Layer 5 of a small transformer language model trained on English Wikipedia (14 layers, counted from 0, width 128).
Take only the direct path to the model's output, skipping the later layers: a vector added to the residual stream pushes a token's score in proportion to its dot product with that token's output vector.

Output vectors of the tokens that the questions are about. A number n stands for (n - 500) times 0.0021.
"ation": 537 623 136 432 713 575 585 416 558 428 330 335 603 773 574 448 247 658 447 634 404 267 636 444 635 571 309 514 726 485 657 645 320 355 412 395 414 724 592 176 446 516 491 242 309 525 399 267 500 258 541 446 443 363 590 255 435 595 378 500 267 762 515 579 595 444 484 768 373 546 453 479 485 73 426 145 594 701 549 638 259 851 890 333 675 604 616 500 448 769 360 769 412 523 657 566 760 405 549 486 615 683 585 363 478 484 339 573 591 679 496 505 568 397 392 475 461 336 559 504 409 490 666 435 522 513 389 496
"ut": 473 566 549 618 517 740 561 577 451 507 633 259 361 396 676 504 504 480 602 507 447 654 527 554 475 191 438 320 569 656 548 579 643 599 519 320 583 596 777 259 516 419 428 676 645 528 525 485 557 602 580 595 362 363 415 350 479 497 471 431 328 661 568 700 428 339 586 539 256 346 503 711 380 605 334 598 583 426 344 593 392 605 508 376 620 484 628 463 634 464 443 580 368 561 409 565 526 474 684 636 675 592 516 726 628 697 581 682 405 642 250 734 390 427 272 491 550 500 573 440 628 524 691 717 504 663 313 562
"ering": 870 491 505 654 318 579 548 630 399 590 540 374 375 534 614 456 666 763 530 862 109 696 852 684 481 457 362 597 553 545 606 289 189 458 893 390 393 857 745 516 535 309 359 595 400 629 524 269 337 342 300 178 236 393 610 356 494 453 285 311 140 716 409 526 393 541 505 557 408 641 368 462 436 280 403 643 627 580 425 389 491 368 681 484 255 975 586 416 310 410 249 547 552 531 414 745 452 397 637 774 235 573 474 474 777 272 341 382 488 456 440 516 257 389 626 609 331 379 558 491 546 623 831 377 619 646 780 618
" /": 621 343 451 439 715 775 629 715 496 358 795 693 519 327 537 486 482 526 437 652 355 516 468 360 671 500 457 511 605 341 658 552 458 585 791 542 489 521 656 408 395 426 404 472 452 534 587 543 571 550 529 423 451 429 206 528 444 362 655 572 466 552 762 548 530 516 617 684 516 447 645 530 663 474 494 357 507 480 588 547 517 629 432 580 507 436 500 535 526 200 588 441 522 384 290 422 568 435 531 436 500 669 543 419 589 622 298 457 560 423 523 557 624 470 685 601 500 526 381 522 497 583 546 587 615 336 548 818
"ance": 607 622 114 265 483 268 378 504 761 522 700 221 317 486 626 424 755 536 296 518 373 806 281 486 704 692 371 495 779 362 650 526 389 683 636 541 455 597 693 418 341 442 789 358 48 649 505 209 416 473 799 352 581 373 320 320 367 532 371 524 269 721 631 577 484 430 284 510 235 331 453 462 624 505 381 354 609 666 481 426 335 426 572 332 602 615 441 424 758 453 138 632 464 716 337 401 539 395 709 458 427 691 368 479 534 358 260 462 589 537 401 691 211 579 547 410 40 464 722 400 486 704 534 243 505 414 368 371
"aged": 476 374 651 411 741 510 561 479 445 631 435 310 520 522 820 513 459 452 500 437 386 648 668 398 661 519 440 373 476 231 516 481 434 494 573 329 416 858 457 357 472 367 456 491 587 631 404 105 308 629 640 617 424 381 596 70 298 261 344 425 417 437 393 490 544 410 441 448 496 487 372 671 737 423 232 336 195 573 459 309 547 513 412 411 286 461 790 648 505 772 485 453 443 692 551 627 432 428 845 323 217 352 664 191 808 508 400 153 611 600 601 718 326 430 504 542 358 519 476 578 602 882 520 536 351 291 328 288
"–": 471 405 394 478 288 381 446 615 489 382 765 523 305 486 656 507 543 585 479 474 535 674 525 435 352 511 558 546 469 544 650 619 305 538 496 620 421 335 607 459 457 223 414 344 481 642 237 362 595 650 569 397 480 580 257 435 472 487 375 672 542 384 466 351 390 541 445 644 497 304 512 286 729 463 640 356 538 343 683 516 457 587 696 542 515 564 639 425 530 365 566 388 363 638 285 386 674 538 651 508 486 464 271 413 439 474 494 426 440 450 672 500 460 352 352 598 519 444 399 408 599 401 472 647 321 559 534 696
"hen": 621 569 316 747 455 469 179 744 364 513 224 410 556 523 618 448 631 444 408 673 516 349 594 345 601 310 186 443 398 451 506 796 616 237 755 590 480 442 268 303 432 509 167 418 541 897 551 440 778 437 392 559 384 322 738 389 401 482 463 237 292 449 408 642 443 631 651 460 589 405 322 389 690 363 565 333 336 308 505 577 536 568 789 563 621 804 471 532 939 521 590 89 520 331 363 585 678 566 654 542 403 554 318 560 583 808 346 584 383 337 726 752 560 711 491 744 380 837 646 483 428 500 521 478 672 669 453 568

Output weights of attention head 1. The head adds the sum of these rows, row i times number i of z. A number n stands for (n - 500) times 0.0011.
o0: 480 547 429 498 550 835 545 494 614 459 628 478 723 420 272 419 637 583 560 481 687 591 605 357 625 676 408 334 400 373 532 647 493 551 621 520 604 531 290 467 663 579 603 490 727 355 571 610 695 598 340 707 295 551 573 245 438 451 287 474 464 623 462 353 419 504 596 575 479 270 376 517 700 627 482 579 492 731 524 470 481 574 589 379 424 436 453 607 606 661 434 368 571 517 324 357 476 722 482 462 423 560 497 362 610 615 461 480 469 358 435 468 661 558 539 599 308 536 470 260 593 393 216 436 537 572 467 552
o1: 509 503 517 463 552 606 392 497 474 569 481 451 371 483 475 665 468 576 538 467 474 414 437 482 604 553 620 455 389 406 596 405 380 340 522 649 736 562 450 369 441 389 355 621 499 391 571 357 541 429 281 543 612 353 515 591 299 651 558 671 318 269 550 557 612 668 644 522 548 523 405 322 545 627 423 455 499 395 602 435 425 170 658 273 612 177 330 220 528 428 493 580 434 483 441 569 559 487 708 416 422 479 511 621 735 839 627 439 504 539 375 291 412 446 642 657 496 611 544 383 525 626 466 764 558 544 665 454
o2: 478 418 480 472 552 656 464 500 491 325 285 605 405 432 536 567 473 345 474 358 431 649 428 635 660 552 533 458 713 474 366 537 496 516 471 626 496 208 525 582 446 739 704 560 476 608 693 729 712 488 582 345 399 487 682 586 352 815 696 526 479 635 540 662 322 739 511 407 591 502 568 592 393 518 374 364 376 524 492 298 596 674 568 556 767 650 506 713 544 579 583 456 401 483 551 497 585 546 542 401 545 467 758 422 598 430 465 468 516 573 586 462 415 568 501 471 305 605 357 511 495 459 441 457 506 494 455 402
o3: 602 667 462 432 555 453 371 426 507 416 516 328 280 363 471 287 726 456 573 784 456 534 539 206 493 368 388 524 494 608 533 498 661 513 577 541 414 535 133 310 675 523 648 486 433 237 372 424 349 480 453 569 357 339 558 528 416 519 501 492 457 600 578 508 506 555 395 463 297 508 651 453 427 492 325 522 545 608 535 579 544 322 538 369 543 844 363 294 444 395 370 592 557 460 659 447 578 430 504 444 554 391 411 466 542 339 490 541 346 352 498 713 425 522 558 291 419 508 407 691 231 509 444 445 601 448 234 461
o4: 619 565 535 449 486 622 502 569 681 581 609 566 497 470 670 582 369 528 585 575 702 454 317 741 627 434 227 514 682 479 462 356 351 650 436 521 369 495 314 495 691 523 626 648 503 359 712 553 408 540 409 457 494 333 683 323 526 346 377 324 551 492 357 511 531 405 473 419 655 415 371 706 533 738 317 330 291 527 563 443 396 433 659 350 436 459 447 560 429 630 565 512 605 539 424 611 495 515 583 599 532 555 650 592 299 360 442 598 570 674 477 596 394 594 470 272 396 548 397 384 475 605 531 571 493 398 524 174
o5: 468 476 629 320 407 269 538 556 559 331 476 675 210 423 416 475 440 341 336 569 338 481 579 562 397 618 737 469 249 432 547 475 372 582 386 377 474 589 488 593 506 585 682 369 417 453 526 466 439 396 216 530 441 414 353 530 452 394 386 482 463 644 552 540 497 419 628 294 478 510 578 348 377 283 557 404 503 588 404 497 529 725 451 641 607 579 348 514 438 549 596 519 369 504 651 601 732 571 377 393 497 541 405 564 416 595 397 475 527 452 392 634 642 346 560 460 523 583 529 640 322 427 441 510 402 752 592 464
o6: 370 384 452 634 417 624 422 326 603 769 430 491 335 514 507 522 490 572 441 700 460 343 415 683 292 506 496 749 311 650 395 415 444 462 557 674 477 519 608 244 447 399 668 425 417 548 684 603 623 306 660 126 575 533 446 598 413 483 279 350 466 616 429 432 359 424 658 467 531 484 471 503 329 493 445 529 632 598 511 625 491 584 553 594 405 304 542 442 487 446 408 461 640 376 373 519 397 547 606 574 340 474 412 850 560 327 643 586 467 555 547 419 625 576 319 567 488 579 406 502 420 462 460 564 413 586 636 540
o7: 269 652 446 440 432 478 499 622 568 585 421 680 207 722 373 532 764 583 604 471 475 571 342 557 720 501 609 492 401 587 455 369 516 448 528 610 395 427 375 462 495 685 241 550 506 629 514 613 620 488 607 386 524 557 605 758 398 555 430 634 262 449 702 653 639 537 626 675 662 519 372 528 550 410 472 788 453 600 583 607 569 647 394 494 458 308 614 496 536 463 563 415 407 333 423 543 528 454 619 560 582 406 594 518 562 432 475 347 331 586 417 289 459 462 620 608 320 534 582 612 460 660 621 592 617 504 259 519
o8: 459 390 581 665 469 556 239 708 520 501 523 599 590 564 770 757 820 390 515 793 562 390 467 424 479 702 612 429 465 637 559 515 350 384 696 377 431 528 409 563 454 513 473 618 560 668 510 572 623 574 351 273 364 536 373 449 292 360 303 453 714 575 343 372 502 715 758 532 282 634 667 633 548 448 705 352 408 486 612 597 540 753 443 472 366 726 400 242 524 504 509 608 669 482 552 617 599 432 443 451 362 463 502 467 583 515 775 421 440 385 410 506 364 396 480 549 544 318 446 714 396 729 652 522 396 710 720 483
o9: 438 575 551 531 336 650 283 505 332 304 396 472 125 396 441 531 365 373 535 385 607 398 629 585 605 522 440 412 483 249 444 540 486 419 319 384 330 359 442 661 440 278 487 459 468 436 426 548 716 140 405 497 710 416 623 461 446 434 568 683 605 429 431 547 528 587 459 568 576 740 628 651 459 399 575 343 503 489 421 523 534 564 395 625 408 501 606 409 319 373 454 550 468 607 685 369 224 389 419 695 516 298 428 483 560 431 572 295 358 591 646 489 604 521 636 510 653 411 416 574 565 339 468 397 516 367 572 599
o10: 453 388 754 550 659 705 631 353 354 507 507 513 447 529 295 535 614 642 578 542 535 464 423 431 417 390 384 518 657 555 333 798 469 460 474 568 305 302 467 382 449 465 241 512 568 417 528 382 514 501 857 469 493 418 444 461 497 434 669 669 648 583 484 657 547 426 520 738 390 530 514 374 542 485 363 563 569 818 597 607 709 393 507 754 410 327 547 378 673 713 461 590 482 904 536 728 479 381 604 455 471 412 409 316 486 463 438 628 477 447 549 548 278 188 424 502 485 498 309 494 463 584 490 360 621 708 608 304
o11: 636 419 462 257 556 446 529 539 462 259 417 526 394 598 546 665 666 480 500 513 380 536 378 305 503 408 341 494 552 464 268 563 683 415 393 643 583 672 542 553 593 602 283 437 332 373 441 408 263 317 554 527 565 631 381 240 526 523 506 403 566 602 394 334 678 571 498 435 326 330 372 719 402 540 514 500 488 467 597 521 482 589 673 658 689 305 359 522 504 315 510 490 515 429 459 501 519 451 482 626 548 504 467 632 544 406 359 584 564 452 565 421 349 332 545 594 635 566 579 571 723 581 509 694 614 315 396 433
o12: 598 554 395 360 549 575 502 744 370 560 480 410 430 612 418 423 475 554 443 409 609 391 588 516 263 634 240 478 353 582 557 532 614 554 527 390 507 469 416 582 509 258 392 326 544 769 539 777 647 470 501 586 577 375 422 514 413 451 606 472 445 389 550 479 592 506 721 428 576 324 516 504 604 372 324 208 355 617 563 427 822 463 495 528 536 702 610 588 555 196 511 429 595 282 364 604 666 690 561 667 601 640 580 381 520 525 666 453 399 419 505 438 426 637 150 695 478 638 526 497 491 294 475 501 634 564 400 581
o13: 437 359 419 601 540 377 510 354 528 472 561 475 489 382 571 596 516 683 681 417 203 452 450 517 641 604 476 628 451 405 529 469 381 642 509 488 376 373 608 697 336 461 625 724 588 308 392 502 475 668 437 559 491 585 481 563 739 555 392 341 402 514 489 596 541 385 563 550 334 331 563 492 666 506 554 424 254 448 390 474 543 618 628 645 319 542 522 265 645 701 802 404 597 749 385 602 436 713 489 388 544 566 539 544 524 555 667 633 419 444 421 398 392 449 549 418 422 693 526 334 534 658 488 643 299 198 434 427
o14: 520 478 664 463 399 616 420 359 208 418 452 332 556 649 589 502 825 471 563 493 377 289 526 635 205 376 309 607 614 544 627 622 571 554 508 406 377 481 385 433 514 558 701 422 511 599 482 525 758 421 496 514 584 664 282 530 418 450 441 458 415 666 432 514 319 413 465 684 604 637 551 465 474 509 587 614 598 361 211 534 623 559 406 452 583 560 605 628 531 604 473 518 566 559 408 396 451 576 593 723 342 387 522 402 581 543 542 400 666 546 416 530 426 372 589 287 544 430 569 409 408 568 450 469 340 410 473 417
o15: 450 466 249 617 499 581 587 795 500 458 324 696 503 414 370 791 394 364 332 457 484 394 531 344 679 531 517 653 309 533 664 655 429 455 600 564 454 459 354 587 531 593 262 402 385 364 660 493 539 449 545 523 427 569 375 557 559 540 561 563 449 484 517 624 532 481 644 458 574 313 535 470 485 352 637 510 574 800 596 591 667 454 499 499 377 460 619 429 426 436 549 509 518 409 589 517 473 497 431 531 547 494 382 619 371 538 602 764 575 463 582 521 561 574 607 571 472 508 328 391 458 583 561 500 480 366 535 599
o16: 796 550 510 642 510 349 654 486 308 408 380 434 500 385 649 418 459 505 402 538 596 597 517 601 607 474 689 491 517 770 422 545 582 491 502 669 474 468 520 458 461 557 508 457 480 461 777 487 410 157 313 418 459 356 755 701 590 626 429 718 400 640 486 353 557 419 479 663 375 516 516 365 506 426 401 394 514 670 140 358 643 431 463 713 550 522 479 743 554 498 452 628 519 365 495 602 263 446 426 344 566 420 592 665 620 425 544 609 563 569 472 521 505 444 661 550 596 632 526 529 550 529 523 458 613 603 506 612
o17: 519 550 492 352 427 567 762 347 725 542 166 490 580 651 621 666 622 412 534 624 443 509 527 506 585 319 464 644 597 725 581 740 404 453 398 558 612 418 539 567 356 476 482 435 464 639 570 474 505 430 515 596 509 522 514 548 475 634 586 524 501 163 500 526 514 372 392 314 468 586 571 465 421 477 417 625 405 651 495 519 406 636 437 541 556 656 407 361 623 583 487 369 506 442 647 601 574 410 353 544 546 591 529 674 491 509 893 460 212 511 525 478 242 668 589 448 421 628 526 421 328 364 238 612 414 467 600 280
o18: 276 527 529 601 549 452 680 554 712 591 661 606 329 772 684 723 389 716 476 297 491 538 379 584 352 498 598 413 550 510 348 677 870 480 444 423 374 579 455 323 357 505 547 499 509 391 586 485 572 546 416 579 581 257 359 591 574 530 584 689 502 565 526 455 499 639 380 532 304 559 650 582 485 349 529 464 577 532 638 594 678 406 556 469 392 471 560 458 546 730 369 278 452 510 435 581 494 818 569 408 630 638 546 455 208 530 596 621 574 582 496 406 619 512 560 599 668 601 533 434 531 530 509 539 635 583 437 429
o19: 412 652 367 581 515 383 586 504 334 718 385 497 425 647 515 413 680 348 556 364 458 565 541 589 638 439 528 339 424 458 605 601 525 415 479 793 458 558 500 382 510 391 542 523 444 488 638 298 426 604 405 457 304 417 459 511 574 600 516 816 369 496 397 459 359 438 788 438 531 529 619 407 528 429 702 315 498 300 388 611 497 393 668 507 401 416 410 474 550 530 350 502 531 497 514 247 390 423 330 598 470 439 429 525 429 429 597 454 615 454 544 579 598 418 552 379 456 471 657 397 580 415 338 396 467 447 427 603
o20: 533 404 483 488 468 735 432 608 587 522 516 361 333 604 537 414 615 343 13 499 367 505 683 674 528 472 596 494 808 646 604 566 474 527 539 472 300 671 534 619 396 448 629 472 546 299 523 503 245 548 496 456 543 402 571 385 472 510 314 464 507 414 508 514 445 435 464 435 459 503 590 500 436 632 347 502 533 271 328 515 377 477 497 472 678 454 525 610 526 422 326 568 396 562 299 495 475 401 517 481 515 290 460 521 337 568 489 404 323 504 357 280 436 460 499 692 458 417 323 391 454 393 533 624 438 406 558 668
o21: 633 415 491 429 367 636 563 386 443 387 654 538 472 597 494 476 407 700 494 627 443 520 610 184 383 644 586 460 465 546 574 368 378 403 569 596 289 408 487 696 607 535 493 353 467 572 280 268 657 552 686 301 690 494 655 491 594 406 689 684 551 633 494 462 384 524 509 661 549 483 363 634 553 519 617 523 396 457 732 355 519 423 387 251 609 393 400 389 457 562 445 680 250 408 452 593 518 527 414 332 382 506 419 335 595 517 586 237 479 483 356 311 536 497 542 592 609 561 365 426 621 328 477 610 480 288 431 731
o22: 486 396 641 425 388 556 248 371 579 399 463 448 552 563 361 527 382 682 451 629 525 403 541 358 542 560 583 626 433 752 407 652 367 670 887 524 329 534 519 243 427 555 265 679 719 372 593 210 510 475 652 437 476 236 673 562 676 580 473 394 474 352 292 311 511 444 439 218 340 590 578 429 669 568 488 545 512 598 599 512 525 696 560 472 413 526 707 504 322 395 512 589 459 622 438 507 460 568 486 551 519 718 416 470 594 458 668 624 423 508 577 638 719 443 424 459 491 555 717 448 384 447 650 378 481 370 535 480
o23: 424 425 600 720 608 501 568 473 380 454 455 485 513 456 294 583 421 572 499 501 395 426 536 376 442 286 466 512 417 678 477 506 553 521 662 595 558 436 265 583 330 415 551 406 550 584 459 538 634 398 450 666 409 483 623 540 509 586 307 427 374 385 520 372 350 795 536 620 434 580 666 380 560 516 579 241 522 390 655 505 379 253 458 479 664 319 532 321 438 369 323 623 477 508 630 486 782 203 473 533 655 750 599 446 449 496 418 697 557 586 480 437 316 458 469 586 574 430 675 524 381 464 551 517 517 490 549 546
o24: 612 444 363 638 514 681 606 412 526 748 436 450 592 538 382 408 365 431 501 550 608 397 634 751 406 379 244 432 488 287 562 594 297 461 479 269 558 396 553 553 594 586 631 535 320 226 528 429 624 449 379 654 515 533 484 554 527 392 682 382 433 478 275 411 523 390 613 512 342 515 613 545 699 484 563 608 504 349 356 469 367 582 475 400 776 526 560 493 508 478 334 579 555 344 615 682 591 471 370 401 457 583 683 543 519 451 492 461 653 410 487 450 462 491 499 389 552 611 529 770 454 519 520 462 496 662 824 807
o25: 553 554 407 653 291 656 411 534 517 757 428 606 562 432 419 504 704 442 510 428 365 444 587 503 531 433 406 576 389 351 430 480 376 590 538 539 276 410 525 634 368 578 549 390 547 613 620 689 272 507 356 457 403 274 661 422 324 384 666 348 486 522 474 607 470 463 457 574 435 575 632 373 400 448 518 695 569 489 457 285 424 397 374 523 496 720 619 509 484 666 517 676 273 86 519 431 564 497 308 450 740 744 380 350 727 463 497 579 663 526 451 535 473 634 469 668 628 578 419 563 591 650 472 294 547 376 298 556
o26: 657 687 515 458 539 760 542 723 645 357 379 576 595 576 501 367 429 387 599 563 477 701 569 613 511 552 382 556 624 354 591 404 603 816 591 489 379 556 551 600 493 453 561 722 484 370 480 586 604 507 388 491 534 535 596 613 363 351 515 444 487 356 519 578 518 700 552 486 207 559 422 579 365 469 467 726 816 556 478 448 410 519 512 421 698 567 574 293 303 536 290 495 628 569 377 242 250 615 539 571 500 386 461 534 570 532 690 535 558 719 406 423 650 494 394 571 348 393 779 587 496 363 467 421 268 395 505 514
o27: 474 567 443 644 574 481 499 606 397 644 692 499 448 272 360 620 329 317 404 500 642 609 335 451 362 530 572 530 418 639 564 495 579 108 495 511 689 302 651 441 298 355 414 590 638 628 461 445 295 319 441 481 487 648 573 397 488 577 399 748 587 462 417 663 461 611 508 553 330 322 645 439 489 569 395 334 608 398 543 606 586 637 659 402 399 573 519 709 504 593 306 77 442 488 487 387 577 444 578 415 730 585 268 477 563 346 424 522 542 484 298 467 408 465 395 421 450 511 463 508 463 396 445 597 456 334 636 441
o28: 211 369 431 387 595 663 436 350 535 295 239 275 717 264 495 494 470 352 552 563 298 390 566 678 720 595 503 455 518 507 468 554 354 374 566 608 549 640 645 215 476 590 456 622 577 478 502 415 378 549 499 571 404 542 390 624 455 489 338 531 717 544 472 395 711 509 534 571 510 386 577 472 346 413 682 338 516 347 553 397 462 582 588 521 625 692 495 525 460 510 378 313 564 572 532 503 663 415 484 494 317 513 265 351 334 410 185 452 431 230 499 416 413 425 626 631 295 654 623 557 388 434 404 549 416 600 573 450
o29: 582 629 625 540 337 474 513 411 484 708 550 485 475 477 720 659 335 358 366 441 534 401 319 471 353 835 330 641 432 647 349 765 517 452 430 736 390 623 576 461 511 435 373 430 586 704 640 494 410 589 531 272 385 418 427 290 439 228 434 637 261 404 498 457 323 428 141 627 424 797 356 396 458 630 543 615 569 496 532 480 521 595 352 475 497 553 356 428 604 341 401 411 369 597 453 461 433 431 466 328 610 382 506 336 437 796 632 553 495 514 684 501 327 450 440 706 298 663 660 347 301 245 623 471 504 437 579 479
o30: 532 600 382 517 506 524 426 493 551 515 368 241 429 505 728 623 686 565 522 532 645 494 372 369 207 589 480 664 429 347 316 512 591 416 559 405 562 243 536 536 503 585 366 559 411 565 557 397 420 492 425 513 426 623 470 450 757 490 356 730 494 488 363 492 333 587 675 517 607 562 551 582 636 461 676 533 548 348 540 402 548 691 211 726 599 600 518 504 488 464 622 457 529 519 687 439 486 398 417 510 394 417 459 234 413 340 544 377 541 558 466 473 715 480 600 542 402 550 343 296 523 252 556 421 434 664 323 526
o31: 658 483 574 701 567 470 358 616 471 448 499 697 553 593 461 469 527 528 546 656 338 598 499 668 367 423 407 384 515 642 606 635 360 385 704 461 457 470 323 608 414 496 468 541 369 739 245 699 411 319 494 494 653 453 646 422 409 487 526 668 424 312 532 481 570 391 590 603 464 318 544 364 573 581 579 599 543 633 476 579 498 527 544 652 494 484 253 568 535 657 372 629 666 552 428 409 370 499 468 748 512 496 509 450 436 398 556 418 515 290 564 399 648 450 567 424 434 408 451 327 465 547 473 500 461 322 464 612

Each question shows a token from some text and the vector z that the head gathered there. A number n stands for (n - 500) times 0.0083.

"ett": 623 486 499 625 598 470 599 462 691 525 488 602 292 212 449 538 598 524 493 462 685 575 547 402 598 456 424 650 866 567 565 495
Which three tokens does it push up most, strongest first? "ering", "ation", "ance"

"C": 661 443 502 514 569 369 475 534 449 464 403 335 617 379 611 409 407 459 513 444 507 433 497 551 438 562 543 513 417 648 489 557
Which of these tokens does it push down most? "ation"

"ar": 751 514 473 605 683 390 333 619 653 260 723 626 432 293 447 435 440 330 342 423 541 493 477 523 526 542 548 407 677 482 354 636
Pushed up most: "aged"

"et": 716 609 436 712 854 467 408 601 517 267 517 519 620 410 471 363 385 541 357 460 500 355 454 467 518 483 722 402 499 479 260 486
Pushed up most: "ance"

" record": 479 745 433 619 365 492 513 568 390 544 584 530 414 417 439 483 576 255 543 467 425 591 455 715 541 464 409 497 448 598 441 437
Which of these tokens does it push down most? "aged"

" sing": 662 528 545 593 497 447 459 509 337 566 684 659 382 444 586 431 452 190 521 383 344 668 490 607 447 584 471 369 498 448 554 489
Pushed up most: "aged"

" D": 517 455 498 493 498 548 468 569 412 484 536 559 432 403 521 449 498 466 547 487 523 419 424 542 464 435 525 539 521 490 480 555
Pushed up most: "ance"

"le": 567 704 465 399 417 512 547 528 434 306 380 370 535 479 451 441 529 603 561 481 393 452 589 647 584 500 521 384 604 483 472 371
Which three tokens does it push up most, strongest first? "hen", "ut", "ation"

"66": 445 445 453 348 245 511 417 532 447 588 512 459 466 469 522 566 504 359 573 640 544 464 447 552 479 494 491 560 523 506 581 550
Which two tokens does it push up most, strongest first? "–", " /"

"od": 735 404 506 495 492 208 351 551 630 482 565 520 553 289 652 422 421 384 344 308 594 640 469 595 539 558 638 549 491 538 522 640
Which of these tokens does it push down most? "ation"

" Char": 524 526 454 594 609 455 554 466 273 301 572 508 632 339 526 433 407 405 719 496 309 441 608 501 493 629 481 436 416 467 439 524
Pushed up most: "ut"

" s": 574 559 516 565 528 481 570 491 623 584 511 585 349 319 445 554 649 505 512 474 528 534 430 498 612 517 481 620 726 609 528 615
Which three tokens does it push up most, strongest first? "ering", "ation", "hen"

"ew": 634 965 708 550 464 499 497 589 756 332 624 315 254 459 539 389 605 472 405 635 595 725 353 836 429 409 449 432 707 478 469 480
Which of these tokens does it push down most? "ut"

"l": 519 517 517 274 614 246 554 432 407 299 746 546 272 562 336 458 494 143 625 462 519 578 343 485 475 472 343 665 281 318 653 384
Pushed up most: "aged"

"ies": 477 580 488 546 343 547 467 609 358 490 438 518 549 297 410 569 521 374 510 518 468 580 408 430 476 621 423 531 422 544 504 434
Which of these tokens does it push down most? "aged"

"ith": 649 732 295 533 456 513 609 472 637 408 335 292 761 323 500 602 395 624 404 561 467 341 641 724 587 503 525 525 515 646 349 563
Pushed up most: "hen"

"I": 539 421 530 448 455 552 573 488 397 465 528 425 433 491 446 599 554 400 584 599 496 421 502 490 516 421 475 498 481 462 586 418
Pushed up most: "ation"

"ad": 682 438 391 576 574 658 419 472 314 384 454 487 537 407 408 470 518 503 346 382 507 597 413 380 473 628 523 431 465 610 561 386
Pushed up most: "ance"

"el": 529 486 490 605 473 553 390 614 545 566 539 597 384 447 362 721 529 516 582 445 440 515 669 498 543 514 528 408 732 501 517 402
Which of these tokens does it push down most? "ut"

"ass": 664 576 539 535 421 455 303 533 540 593 386 232 298 176 463 255 737 377 467 548 669 645 736 411 572 390 799 580 634 783 464 508
Pushed up most: "ering"

"eal": 651 506 361 491 518 590 461 634 409 390 478 463 608 460 487 486 532 591 496 377 361 403 585 420 558 491 614 406 505 639 477 407
Which of these tokens does it push down most? "–"

"am": 586 450 402 700 672 538 562 470 506 355 231 567 629 312 448 484 473 667 422 540 714 343 424 357 560 513 620 604 740 600 412 425
Pushed up most: "ance"

" and": 527 493 552 508 333 487 437 544 427 599 611 493 481 441 449 447 500 319 566 482 423 498 400 578 522 608 388 563 486 449 592 460
Which two tokens does it push up most, strongest first? " /", "–"

"ou": 571 531 561 589 589 465 588 455 705 550 519 594 365 289 450 584 656 550 464 453 615 519 471 469 623 471 444 649 858 629 532 604
Which of these tokens does it push down most? "ut"

"s": 489 814 439 670 375 441 547 570 426 539 619 553 402 457 475 441 540 222 532 435 446 617 468 776 533 425 388 510 509 608 411 437
Pushed up most: " /"

" L": 540 632 447 443 389 508 457 505 335 339 461 445 476 462 422 387 578 525 493 485 493 432 562 606 561 457 459 441 556 506 467 366
Pushed up most: "ut"

"ll": 722 112 574 416 795 652 713 432 231 177 475 371 555 596 521 643 667 359 648 706 668 76 596 446 548 361 606 370 430 318 566 381
Which two tokens does it push up most, strongest first? "ut", "ance"

"un": 528 601 561 548 571 531 409 452 440 572 622 392 371 404 211 561 556 402 506 446 332 444 594 601 583 680 406 591 368 482 501 431
Which three tokens does it push up most, strongest first? "ation", " /", "hen"

" A": 561 331 540 342 436 592 489 457 451 685 365 454 364 533 532 371 392 320 480 646 598 578 448 487 547 482 470 598 492 549 594 418
Pushed up most: "–"

" f": 542 484 517 499 459 538 447 494 402 645 571 491 368 368 517 444 552 346 544 481 459 477 459 588 561 571 430 557 463 523 644 450
Pushed up most: "ation"

"o": 660 474 381 654 572 537 471 485 474 328 321 559 635 347 425 445 540 547 432 514 580 495 415 368 518 517 545 594 597 610 405 460
Pushed up most: "ance"

"t": 527 645 598 558 602 521 418 387 499 575 659 315 338 387 189 579 564 371 502 407 314 386 675 662 602 703 432 634 377 499 502 439
Which three tokens does it push up most, strongest first? "ation", "hen", " /"

".": 513 535 547 479 332 541 478 527 403 655 545 485 474 464 489 438 503 351 544 536 502 534 458 581 513 555 415 582 509 565 541 441
Pushed up most: "–"

"w": 623 410 416 511 428 491 588 304 682 485 680 514 283 689 572 427 313 562 585 589 574 428 528 552 422 166 435 564 756 533 840 567
Which of these tokens does it push down most? " /"

"ion": 488 332 701 643 475 425 356 468 223 467 834 705 141 145 488 306 550 593 622 405 535 549 617 359 472 668 643 538 809 581 539 432
Which three tokens does it push up most, strongest first? "ance", "ation", "aged"

"as": 488 334 699 642 475 426 356 469 224 468 832 704 144 147 487 308 550 592 621 406 533 550 615 359 472 668 641 538 806 581 540 432
Which three tokens does it push up most, strongest first? "ance", "ation", "aged"

"2": 494 420 494 479 155 592 373 630 494 613 599 451 563 530 514 536 401 422 490 539 571 546 385 621 332 362 411 735 609 491 667 670
Pushed up most: "–"

"p": 500 531 443 565 598 447 251 456 393 434 695 584 310 653 500 439 413 340 612 525 495 512 314 440 494 418 430 614 593 303 414 451
Which three tokens does it push up most, strongest first? "aged", "ance", "ut"

"v": 645 478 614 537 547 399 561 612 802 362 489 520 363 610 467 692 543 454 346 353 328 591 715 787 559 625 621 478 580 381 611 566
Which two tokens does it push up most, strongest first? "ering", "hen"

" |": 416 538 395 480 427 510 512 471 351 478 456 556 292 475 572 495 534 397 568 661 483 398 406 628 554 666 515 658 480 606 543 515
Pushed up most: "ance"